Layer 7 of a small transformer language model trained on English Wikipedia (11 layers, counted from 0, width 64).
A neuron's activation on a vector x is GELU(weights . x), where the dot is the dot product.

Input weights of the MLP neurons that the questions are about. A number n stands for (n - 500) times 0.0034.
n5: 759 463 837 687 582 673 296 734 430 492 445 468 264 259 475 275 464 686 731 597 543 511 508 568 628 424 431 672 565 341 435 340 668 519 469 466 556 585 317 349 386 494 525 341 451 618 514 645 538 406 528 329 657 516 435 474 500 659 511 330 414 308 447 375
n10: 559 640 533 555 427 503 519 488 496 346 421 489 379 684 566 428 516 297 802 517 509 509 451 465 533 484 621 527 636 498 314 433 341 466 660 436 549 491 557 435 384 770 562 782 466 456 281 354 361 662 516 520 381 333 450 585 451 401 652 580 363 499 528 516
n12: 540 593 505 612 464 632 485 387 397 637 504 469 406 453 505 278 355 512 736 407 523 480 559 492 821 533 414 616 536 653 461 531 334 614 411 527 307 488 315 609 710 421 662 607 571 330 511 563 596 545 442 574 489 604 488 558 525 206 393 391 461 456 290 364
n18: 794 547 436 498 520 630 506 670 354 187 363 453 576 553 660 504 413 517 461 457 534 636 612 506 457 593 722 584 410 449 685 358 402 445 459 323 471 280 336 610 387 674 564 520 457 605 575 593 392 711 383 485 392 369 429 761 476 439 503 480 365 394 349 442
n19: 618 461 536 591 559 502 488 401 575 551 519 584 595 382 457 518 677 582 435 388 476 416 546 431 459 516 285 364 431 508 680 305 455 639 550 257 584 570 690 189 398 499 412 471 383 666 537 479 429 544 633 373 543 696 556 494 393 700 614 272 525 439 604 535
n20: 463 237 391 673 414 614 390 402 487 577 274 335 483 442 549 647 499 441 446 678 567 583 370 397 490 453 707 282 536 592 529 500 500 449 427 458 477 391 669 435 518 751 565 535 531 536 576 447 650 458 591 214 481 620 565 594 466 402 720 521 400 500 595 517
n25: 534 616 480 658 564 507 516 451 373 517 488 496 600 518 521 550 425 534 530 484 308 669 300 425 617 554 534 722 509 517 438 548 422 565 370 242 509 522 317 462 638 490 268 492 453 714 650 482 478 565 419 298 400 422 676 598 481 510 522 383 661 584 190 683
n26: 531 488 861 578 492 836 570 492 486 319 268 412 449 513 409 422 414 412 343 588 416 408 633 512 521 396 283 491 419 462 435 408 619 390 579 489 632 601 757 706 377 511 288 603 140 425 593 556 706 628 478 489 547 416 543 471 370 747 353 528 444 691 585 535
n31: 481 594 495 644 591 313 632 625 588 424 645 356 417 544 687 606 306 420 658 448 625 447 305 614 691 443 407 452 266 511 578 311 369 388 494 266 413 513 362 549 308 570 410 550 320 649 587 474 484 632 342 436 603 348 627 543 457 835 637 747 490 521 547 538
n32: 565 796 295 531 661 383 480 567 343 303 528 760 640 418 595 664 556 430 638 406 395 659 410 439 381 524 374 402 359 599 613 474 387 507 240 352 529 697 559 517 554 458 565 426 426 722 638 474 370 552 702 520 608 386 471 253 323 610 586 566 387 290 496 561
n36: 620 463 437 635 611 336 538 562 521 440 289 309 628 569 678 521 523 418 602 492 531 513 563 684 574 381 537 605 639 95 483 548 641 516 433 295 664 567 592 448 255 447 538 524 574 455 595 588 460 464 502 539 431 129 625 571 436 594 368 215 510 641 448 544
n44: 527 563 385 389 500 299 614 468 399 533 363 493 544 505 622 523 513 463 285 546 749 729 760 505 367 793 535 340 267 425 330 480 532 512 523 445 557 637 659 694 565 627 346 413 555 595 613 463 588 448 603 377 491 342 438 543 664 499 660 227 434 230 451 289
n46: 567 467 713 535 449 467 416 550 343 430 413 601 367 401 684 544 514 398 697 434 279 593 436 499 480 564 416 547 262 471 481 294 440 539 862 280 553 430 487 508 448 441 424 644 519 406 342 817 543 364 547 484 461 668 416 500 575 584 474 669 520 578 564 591
n53: 453 481 452 503 492 637 482 420 468 451 319 344 375 752 412 426 329 402 489 538 521 574 573 703 666 378 587 569 525 628 560 588 573 480 269 524 296 450 376 654 437 633 508 344 660 544 394 602 614 565 331 411 471 540 594 761 664 255 360 542 553 483 489 483
n63: 648 454 585 666 559 463 316 534 705 423 613 419 454 492 657 499 291 542 344 584 377 589 454 717 666 302 338 443 444 502 594 394 517 423 264 381 429 547 508 523 353 573 656 546 433 703 588 656 390 557 304 625 631 256 531 546 346 469 719 578 587 467 571 371
n72: 437 517 662 470 466 515 389 376 518 521 541 477 560 378 622 306 404 658 335 632 483 619 603 655 643 365 408 524 453 517 415 585 790 419 476 388 287 607 668 506 329 643 463 499 564 583 553 629 557 498 485 613 471 436 339 273 347 586 332 621 440 422 614 316
n78: 621 722 475 702 476 247 495 512 410 537 315 368 467 541 659 588 539 497 310 403 540 288 448 445 572 409 556 574 429 469 521 628 704 413 497 304 416 646 737 625 435 669 502 450 269 566 555 369 420 477 503 433 432 578 774 571 423 627 469 504 498 500 369 584
n82: 525 555 490 587 716 532 465 356 801 430 459 442 376 480 573 332 486 584 519 285 345 646 160 586 488 417 340 397 391 19 511 342 574 540 357 313 462 459 613 774 456 623 514 668 659 769 432 563 507 281 499 390 650 319 868 556 561 620 704 639 311 643 237 577
n85: 294 575 354 510 615 472 460 602 434 574 641 407 272 521 308 402 627 527 545 641 602 551 464 531 423 439 347 558 628 538 536 511 515 465 498 604 261 470 494 528 521 429 337 475 537 441 344 422 499 524 563 760 575 610 549 535 687 562 387 512 630 556 609 343
n93: 656 496 483 714 478 456 534 397 589 371 799 436 671 302 401 368 376 618 667 389 603 479 397 779 431 379 299 582 624 432 476 327 491 532 521 459 634 511 391 493 414 610 616 503 337 382 508 547 510 385 544 439 477 307 554 761 586 782 520 501 387 359 540 346
n101: 499 443 401 453 657 599 656 480 374 561 473 355 647 422 481 347 321 425 390 604 557 436 636 674 389 521 460 630 546 268 569 372 607 570 509 301 679 655 401 452 468 709 537 691 467 464 849 680 474 553 485 423 387 414 566 658 266 431 584 412 297 214 589 608
n103: 501 503 651 719 489 537 606 430 391 431 347 352 523 387 720 559 437 537 461 421 471 614 541 545 581 283 526 502 427 547 450 448 377 280 278 361 459 638 578 522 555 587 712 594 578 616 675 449 526 462 485 287 563 536 452 293 492 570 482 591 454 658 682 457
n105: 478 598 275 398 391 241 601 362 448 713 464 308 544 528 468 460 618 616 554 501 481 582 532 474 521 375 655 539 437 614 668 521 570 561 513 432 380 466 518 543 448 517 525 556 716 557 437 507 333 650 460 546 360 374 665 528 525 598 486 501 573 414 354 472
n108: 635 206 494 598 558 284 390 391 765 520 554 500 424 563 520 679 272 426 513 368 415 541 580 258 693 660 422 694 449 287 566 461 664 660 393 476 544 668 468 524 648 434 469 295 667 542 493 514 453 339 823 382 583 349 312 271 341 538 688 610 329 586 579 691
n110: 573 308 432 482 358 301 599 401 317 539 389 390 631 697 494 461 524 278 409 311 571 315 654 524 586 400 566 770 409 483 436 645 760 537 423 518 534 495 635 511 288 775 339 406 645 600 511 422 454 516 890 323 628 332 381 560 553 502 684 597 356 425 494 545
n111: 489 479 561 573 387 574 411 438 483 267 393 465 475 613 642 403 530 566 372 585 546 512 439 547 697 519 461 548 640 458 433 481 465 519 579 581 534 586 369 462 500 478 352 353 572 576 632 677 313 491 495 275 454 711 517 538 506 597 542 257 516 440 706 531
n112: 594 611 490 520 549 318 369 580 482 268 403 438 637 568 593 355 491 493 557 539 660 631 706 498 300 573 214 677 273 222 426 295 583 254 467 440 655 684 404 719 546 278 339 445 572 522 693 490 772 467 524 477 469 535 304 499 521 583 588 471 292 625 617 605
n117: 540 633 323 390 405 610 477 414 584 384 582 631 248 398 449 539 500 469 668 533 542 547 387 645 598 730 621 474 332 583 424 279 919 499 463 428 517 194 343 420 485 567 628 475 425 485 372 628 531 503 645 683 626 511 423 524 549 486 528 496 442 483 516 289
n118: 453 726 548 448 481 406 645 482 415 354 639 560 402 601 518 249 433 502 589 795 535 543 259 666 241 550 555 490 425 455 401 442 604 372 423 468 579 358 463 576 641 560 573 606 509 463 629 366 567 321 414 605 482 403 551 655 387 302 606 548 618 474 405 567
n120: 348 422 700 450 553 535 628 622 356 383 449 628 480 561 684 379 681 424 618 397 428 353 509 391 362 528 491 253 455 491 429 298 443 713 485 343 613 450 564 680 587 542 596 690 502 505 506 607 554 294 678 388 742 498 455 463 492 517 418 550 390 354 399 594
n123: 728 423 490 834 224 607 702 536 429 673 654 610 501 312 378 452 432 543 692 251 625 366 609 765 590 487 638 599 447 360 483 326 612 508 521 593 614 582 298 342 311 607 439 418 231 560 540 539 525 323 693 368 506 73 555 630 444 571 586 345 241 511 662 490
n125: 505 637 550 360 632 485 582 600 486 302 341 465 383 533 590 393 521 355 424 489 275 634 479 488 382 633 551 721 256 458 502 376 522 698 576 318 552 287 404 534 464 568 846 441 393 314 697 414 556 423 308 514 627 669 485 474 645 589 721 524 370 649 475 492

Each question shows a token from some text and the vector x that enters the MLP there. A number n stands for (n - 500) times 0.0096.

" sometimes": 667 545 503 496 759 454 506 553 568 570 322 546 422 395 515 368 456 561 362 408 560 412 157 455 561 438 487 400 470 617 545 431 436 501 465 616 599 598 479 385 485 665 481 583 614 400 610 520 675 629 554 570 392 387 387 464 620 495 304 422 464 546 562 635
Which neuron lights up most? n26

",": 676 536 394 535 753 403 459 496 562 598 367 484 483 397 464 422 544 571 392 333 645 453 150 501 529 385 528 477 469 586 542 476 408 461 497 680 560 594 512 298 510 643 581 440 607 394 522 495 574 626 520 544 362 451 389 534 624 541 339 482 443 546 671 583
Which neuron lights up most? n93

"5": 821 449 501 272 676 436 423 425 516 560 371 536 409 501 579 431 528 493 435 455 620 450 224 467 494 594 571 384 441 639 699 444 407 490 550 650 472 577 530 239 527 671 521 524 603 354 481 508 535 502 537 655 425 452 432 619 592 446 344 441 449 531 515 549
Which neuron lights up most? n18

"6": 810 472 514 327 641 440 423 438 508 502 389 522 378 486 532 461 524 541 445 440 617 458 242 481 508 582 551 319 435 617 733 461 333 512 514 678 460 562 492 244 538 638 503 576 628 356 503 540 490 521 574 712 447 464 401 592 548 481 312 468 454 543 535 567
The most active neuron and its activation: n18, at about 2.7

"3": 700 455 483 342 710 379 452 430 489 604 385 535 452 456 545 487 639 529 459 394 645 431 180 407 634 501 514 463 446 614 654 409 439 527 552 667 531 526 500 231 502 676 493 441 650 414 472 588 548 615 561 654 399 434 351 537 633 441 389 463 471 514 494 493
The most active neuron and its activation: n105, at about 3.1

" and": 744 596 474 453 734 447 364 632 549 581 383 436 403 381 505 305 437 607 394 392 596 555 243 587 564 408 480 388 463 623 459 430 367 534 504 587 598 636 570 332 488 642 495 570 602 405 586 532 600 568 515 531 468 469 397 502 497 574 212 469 478 494 608 594
Which two neurons fire most, strongest first? n5, n72

" ": 689 541 489 461 718 385 434 574 610 589 418 599 496 529 497 451 475 567 432 343 637 434 244 346 438 440 488 429 372 620 535 454 464 439 524 697 576 677 506 330 543 498 529 415 644 365 553 436 677 547 533 525 458 382 351 525 613 423 272 514 432 567 594 657
The most active neuron and its activation: n112, at about 4.3

"1": 723 542 555 348 738 364 440 509 572 459 400 590 488 486 509 395 551 486 448 420 568 436 241 450 471 619 444 352 388 614 552 348 381 492 513 718 550 612 459 370 545 552 523 479 655 365 587 543 642 460 484 616 483 451 319 624 612 394 300 484 512 572 561 611
Which neuron lights up most? n112

"According": 571 565 414 566 692 407 505 609 550 627 394 440 474 466 466 384 493 562 358 399 467 449 157 470 613 448 443 525 400 590 568 426 471 635 508 645 636 605 509 299 469 716 605 529 577 389 653 545 632 506 368 567 477 406 385 522 618 386 271 507 449 584 534 543
The most active neuron and its activation: n125, at about 3.8

".": 647 492 458 501 731 410 488 617 579 576 408 528 465 453 481 476 453 548 346 367 526 428 83 549 520 447 514 404 412 593 563 445 365 545 480 668 653 629 509 310 442 663 454 530 584 443 601 568 598 556 522 561 431 378 413 491 586 517 359 530 465 504 547 653
The most active neuron and its activation: n31, at about 3.8

" of": 811 524 445 502 718 432 410 728 534 566 440 427 441 398 451 348 468 580 366 407 548 425 183 514 540 420 429 449 623 605 583 447 432 512 511 574 563 640 549 349 525 657 436 461 583 413 558 551 536 547 466 630 445 438 371 567 622 422 309 425 560 535 487 610
Which neuron lights up most? n5

" Michael": 644 591 494 485 730 348 455 599 575 613 369 516 429 490 479 473 451 556 398 370 472 408 143 525 520 429 485 378 480 599 497 426 406 596 471 776 621 571 436 398 448 659 505 524 618 440 614 445 661 594 536 573 374 424 494 499 631 402 321 485 472 520 508 610
The most active neuron and its activation: n82, at about 2.1

"German": 576 655 520 446 728 325 451 658 619 647 339 527 476 488 448 321 531 474 472 460 594 385 274 411 577 517 531 454 533 640 598 446 357 498 517 675 553 601 502 381 562 605 436 496 595 408 589 491 734 612 470 466 360 435 333 459 618 358 285 426 591 541 428 506
Which three neurons fire most, strongest first? n12, n85, n53

" there": 602 504 501 431 686 405 452 584 542 634 422 399 466 415 546 393 405 569 400 312 486 432 175 537 496 440 545 453 439 680 492 431 461 628 600 615 601 560 473 358 418 634 571 594 659 305 573 566 629 561 491 607 474 533 326 524 586 506 231 474 538 490 587 611
Which neuron lights up most? n46

" veget": 663 416 529 392 634 387 423 629 553 536 395 501 385 436 482 501 541 620 433 373 495 421 163 466 507 438 549 369 536 654 488 560 479 477 516 707 661 532 510 456 525 635 522 656 621 394 631 498 650 555 491 565 394 466 328 451 557 292 272 403 577 545 571 621
Which neuron lights up most? n20

" the": 618 488 492 545 699 399 527 772 509 552 450 499 413 478 489 427 463 598 436 349 476 444 145 480 673 397 451 447 473 591 531 451 348 459 482 651 564 679 483 416 473 526 543 527 563 435 581 536 667 635 556 549 392 439 444 482 559 590 180 428 480 554 601 495
Which three neurons fire most, strongest first? n31, n5, n103

"qu": 515 538 622 409 625 428 543 648 535 440 521 575 408 588 587 370 445 511 431 403 397 521 233 534 487 522 415 364 521 638 444 436 386 603 462 872 527 703 428 539 443 545 451 503 671 455 483 457 589 504 481 482 470 419 410 501 703 309 237 397 550 569 587 636
Which neuron lights up most? n53

" historian": 589 535 466 548 707 380 410 565 616 630 279 520 482 467 481 388 566 606 413 379 484 369 236 462 505 458 457 491 307 680 459 479 474 496 456 697 613 649 483 356 520 750 496 524 596 440 607 440 604 620 517 605 418 496 441 466 645 359 333 376 464 528 581 584
Which two neurons fire most, strongest first? n78, n12

" were": 689 541 468 535 723 474 438 519 542 510 430 455 422 373 500 321 312 507 377 367 500 512 191 537 500 401 482 423 530 583 585 502 436 563 501 585 565 653 482 346 505 592 521 526 483 370 659 488 678 632 556 601 422 425 411 545 646 540 225 456 576 586 564 646
The most active neuron and its activation: n93, at about 4.6

"um": 585 513 518 423 631 464 494 552 446 457 498 439 397 478 457 332 441 575 347 501 486 508 155 567 440 499 492 421 536 774 468 499 484 600 450 708 598 636 473 415 562 694 485 583 583 384 550 480 514 447 511 701 410 480 428 500 729 315 323 365 480 617 473 659
Which neuron lights up most? n118

"4": 794 524 555 407 650 426 448 491 572 476 377 580 367 492 545 420 452 528 416 377 592 471 280 496 461 563 538 340 404 643 669 442 340 520 524 692 533 554 485 253 585 603 492 550 660 340 513 527 531 461 531 735 423 441 370 567 552 499 274 451 522 577 480 595
Which two neurons fire most, strongest first? n46, n12

"-": 693 552 510 491 705 424 468 638 565 552 433 529 471 457 486 425 455 587 342 332 473 467 109 514 533 512 429 415 437 661 546 405 389 503 483 691 629 660 520 304 515 611 546 448 576 364 609 503 639 594 446 536 458 388 395 555 591 468 354 515 513 507 553 575
The most active neuron and its activation: n93, at about 2.8

".\n": 596 487 434 550 764 435 478 465 564 504 402 525 525 431 506 497 415 539 368 392 594 477 156 510 550 428 542 390 432 658 590 490 376 531 446 659 679 659 455 284 471 623 430 513 537 365 580 566 618 586 563 614 428 457 375 479 519 541 289 509 574 410 549 657
The most active neuron and its activation: n32, at about 3.8

"8": 610 491 476 312 751 369 434 432 485 648 375 419 483 518 593 450 531 528 396 386 692 494 250 452 602 519 553 477 411 651 551 443 450 463 524 770 478 611 544 288 408 684 529 446 690 474 444 519 608 465 530 544 464 378 371 544 705 439 427 458 416 511 501 544
Which two neurons fire most, strongest first? n110, n44

"9": 639 489 441 308 708 397 473 445 548 659 329 448 451 489 584 444 591 574 414 383 722 465 248 396 575 484 538 470 399 606 529 496 515 376 529 788 484 565 525 286 473 649 503 458 673 432 446 494 646 517 539 561 452 410 391 536 705 451 448 479 371 498 511 552
The most active neuron and its activation: n110, at about 4.8

"),": 620 569 408 575 767 413 549 558 563 540 403 505 432 498 448 389 483 607 332 299 539 476 167 528 551 422 571 412 510 581 495 477 419 443 473 692 634 656 439 332 494 614 484 421 557 420 548 530 635 610 596 526 365 395 436 454 640 516 329 433 499 554 604 601
The most active neuron and its activation: n123, at about 3.1

" was": 642 556 505 544 732 479 417 528 566 495 429 419 460 393 535 310 404 550 375 353 529 457 204 533 528 383 437 439 581 598 595 510 451 547 438 565 574 667 509 326 518 673 524 553 525 405 694 480 625 591 492 548 392 409 416 493 646 549 206 440 498 610 578 623
The most active neuron and its activation: n93, at about 5

" out": 727 448 425 482 738 436 441 589 577 524 486 424 512 485 469 404 381 510 356 365 485 456 199 497 441 387 533 490 577 598 557 423 404 571 494 638 520 560 474 378 511 602 481 596 573 437 578 533 693 512 527 677 435 502 302 590 642 375 271 421 657 547 467 625
Which neuron lights up most? n12

" forcing": 742 533 502 510 727 421 343 587 541 575 326 549 450 480 481 389 449 568 400 351 479 468 131 554 600 415 543 431 505 642 490 475 365 553 528 587 522 627 520 376 400 556 502 611 597 526 679 502 594 594 471 563 430 427 446 601 542 433 256 463 527 511 454 620
The most active neuron and its activation: n25, at about 4.1

"2": 730 444 462 320 717 369 458 429 490 572 391 500 468 470 525 453 634 497 465 420 631 405 184 420 642 553 518 482 442 636 667 426 434 520 516 653 496 546 485 223 531 692 482 445 631 408 496 583 576 520 550 645 438 457 360 542 632 384 397 473 480 549 516 528
Which two neurons fire most, strongest first? n117, n12

"0": 628 475 372 422 709 389 390 442 553 627 350 503 443 373 578 451 566 575 470 346 707 480 230 404 666 442 623 455 464 598 640 591 475 428 531 671 466 542 547 355 524 633 554 464 572 344 462 497 579 716 514 557 329 482 357 514 628 482 364 419 428 540 567 519
The most active neuron and its activation: n105, at about 4.1

" B": 652 522 534 399 702 424 459 595 487 592 380 447 468 425 462 475 458 502 474 301 562 410 216 453 565 503 556 441 541 608 522 495 363 546 517 831 625 616 461 304 560 542 539 555 609 407 579 351 654 480 613 625 461 426 469 421 684 366 266 485 509 510 490 520
Which two neurons fire most, strongest first? n12, n85

"After": 685 538 523 498 762 362 494 583 501 557 403 424 443 536 420 308 503 583 371 406 521 457 168 505 538 426 482 516 412 643 565 430 416 594 520 520 650 598 452 345 426 703 537 495 594 393 615 518 638 543 418 533 408 443 422 551 659 461 280 524 486 523 621 575
Which neuron lights up most? n125

" ep": 634 379 472 509 550 518 465 558 564 589 363 506 476 516 428 377 447 475 445 421 603 476 175 414 482 378 515 307 511 551 558 604 433 481 407 755 573 650 478 404 577 695 562 516 488 365 593 480 658 585 575 544 468 481 411 521 647 419 190 424 571 652 563 598
The most active neuron and its activation: n20, at about 4.2

"H": 617 614 605 388 723 423 433 579 525 523 345 496 480 510 395 426 469 503 457 353 519 474 198 449 487 451 551 401 454 510 551 422 384 510 533 827 704 596 448 353 573 630 485 516 587 357 553 420 684 511 571 576 437 465 437 454 677 420 292 513 589 547 493 532
Which neuron lights up most? n118

" in": 707 500 425 572 769 437 475 678 475 627 508 395 437 511 483 402 516 516 447 391 514 413 241 513 560 483 499 430 571 562 531 407 413 615 415 609 600 672 463 342 490 680 526 378 620 327 621 502 525 560 460 528 389 451 418 560 669 414 201 443 476 539 571 574
Which neuron lights up most? n36

"-St": 581 487 597 464 633 415 466 649 606 537 361 449 472 552 435 439 529 577 437 341 471 474 241 444 589 438 480 378 457 521 532 477 302 540 525 899 615 590 399 416 520 518 534 495 647 423 437 519 563 589 611 452 336 561 403 464 654 337 272 512 578 524 652 601
The most active neuron and its activation: n111, at about 2.8

" operational": 651 542 536 438 695 446 459 628 515 641 423 520 387 436 505 311 542 559 436 426 519 416 215 347 535 407 581 531 382 649 620 522 398 474 496 555 577 614 466 293 535 682 512 523 651 479 513 515 662 608 515 555 405 451 384 468 662 388 233 391 473 563 509 641
Which neuron lights up most? n12

":": 803 549 446 438 641 437 421 503 629 605 421 463 447 513 542 423 547 491 425 408 585 428 164 506 500 490 494 390 447 644 647 345 387 573 431 646 564 586 511 261 463 689 474 438 680 419 648 505 564 434 524 557 460 495 444 536 531 555 327 534 401 539 459 626
Which three neurons fire most, strongest first? n19, n82, n20

" to": 700 509 528 538 757 393 517 649 566 526 354 519 442 491 491 405 442 526 374 399 523 421 115 499 524 430 522 394 433 549 529 453 402 566 494 625 665 611 496 362 431 684 467 545 575 474 628 534 615 539 517 537 433 372 429 496 643 506 310 459 426 549 509 636
Which three neurons fire most, strongest first? n82, n36, n31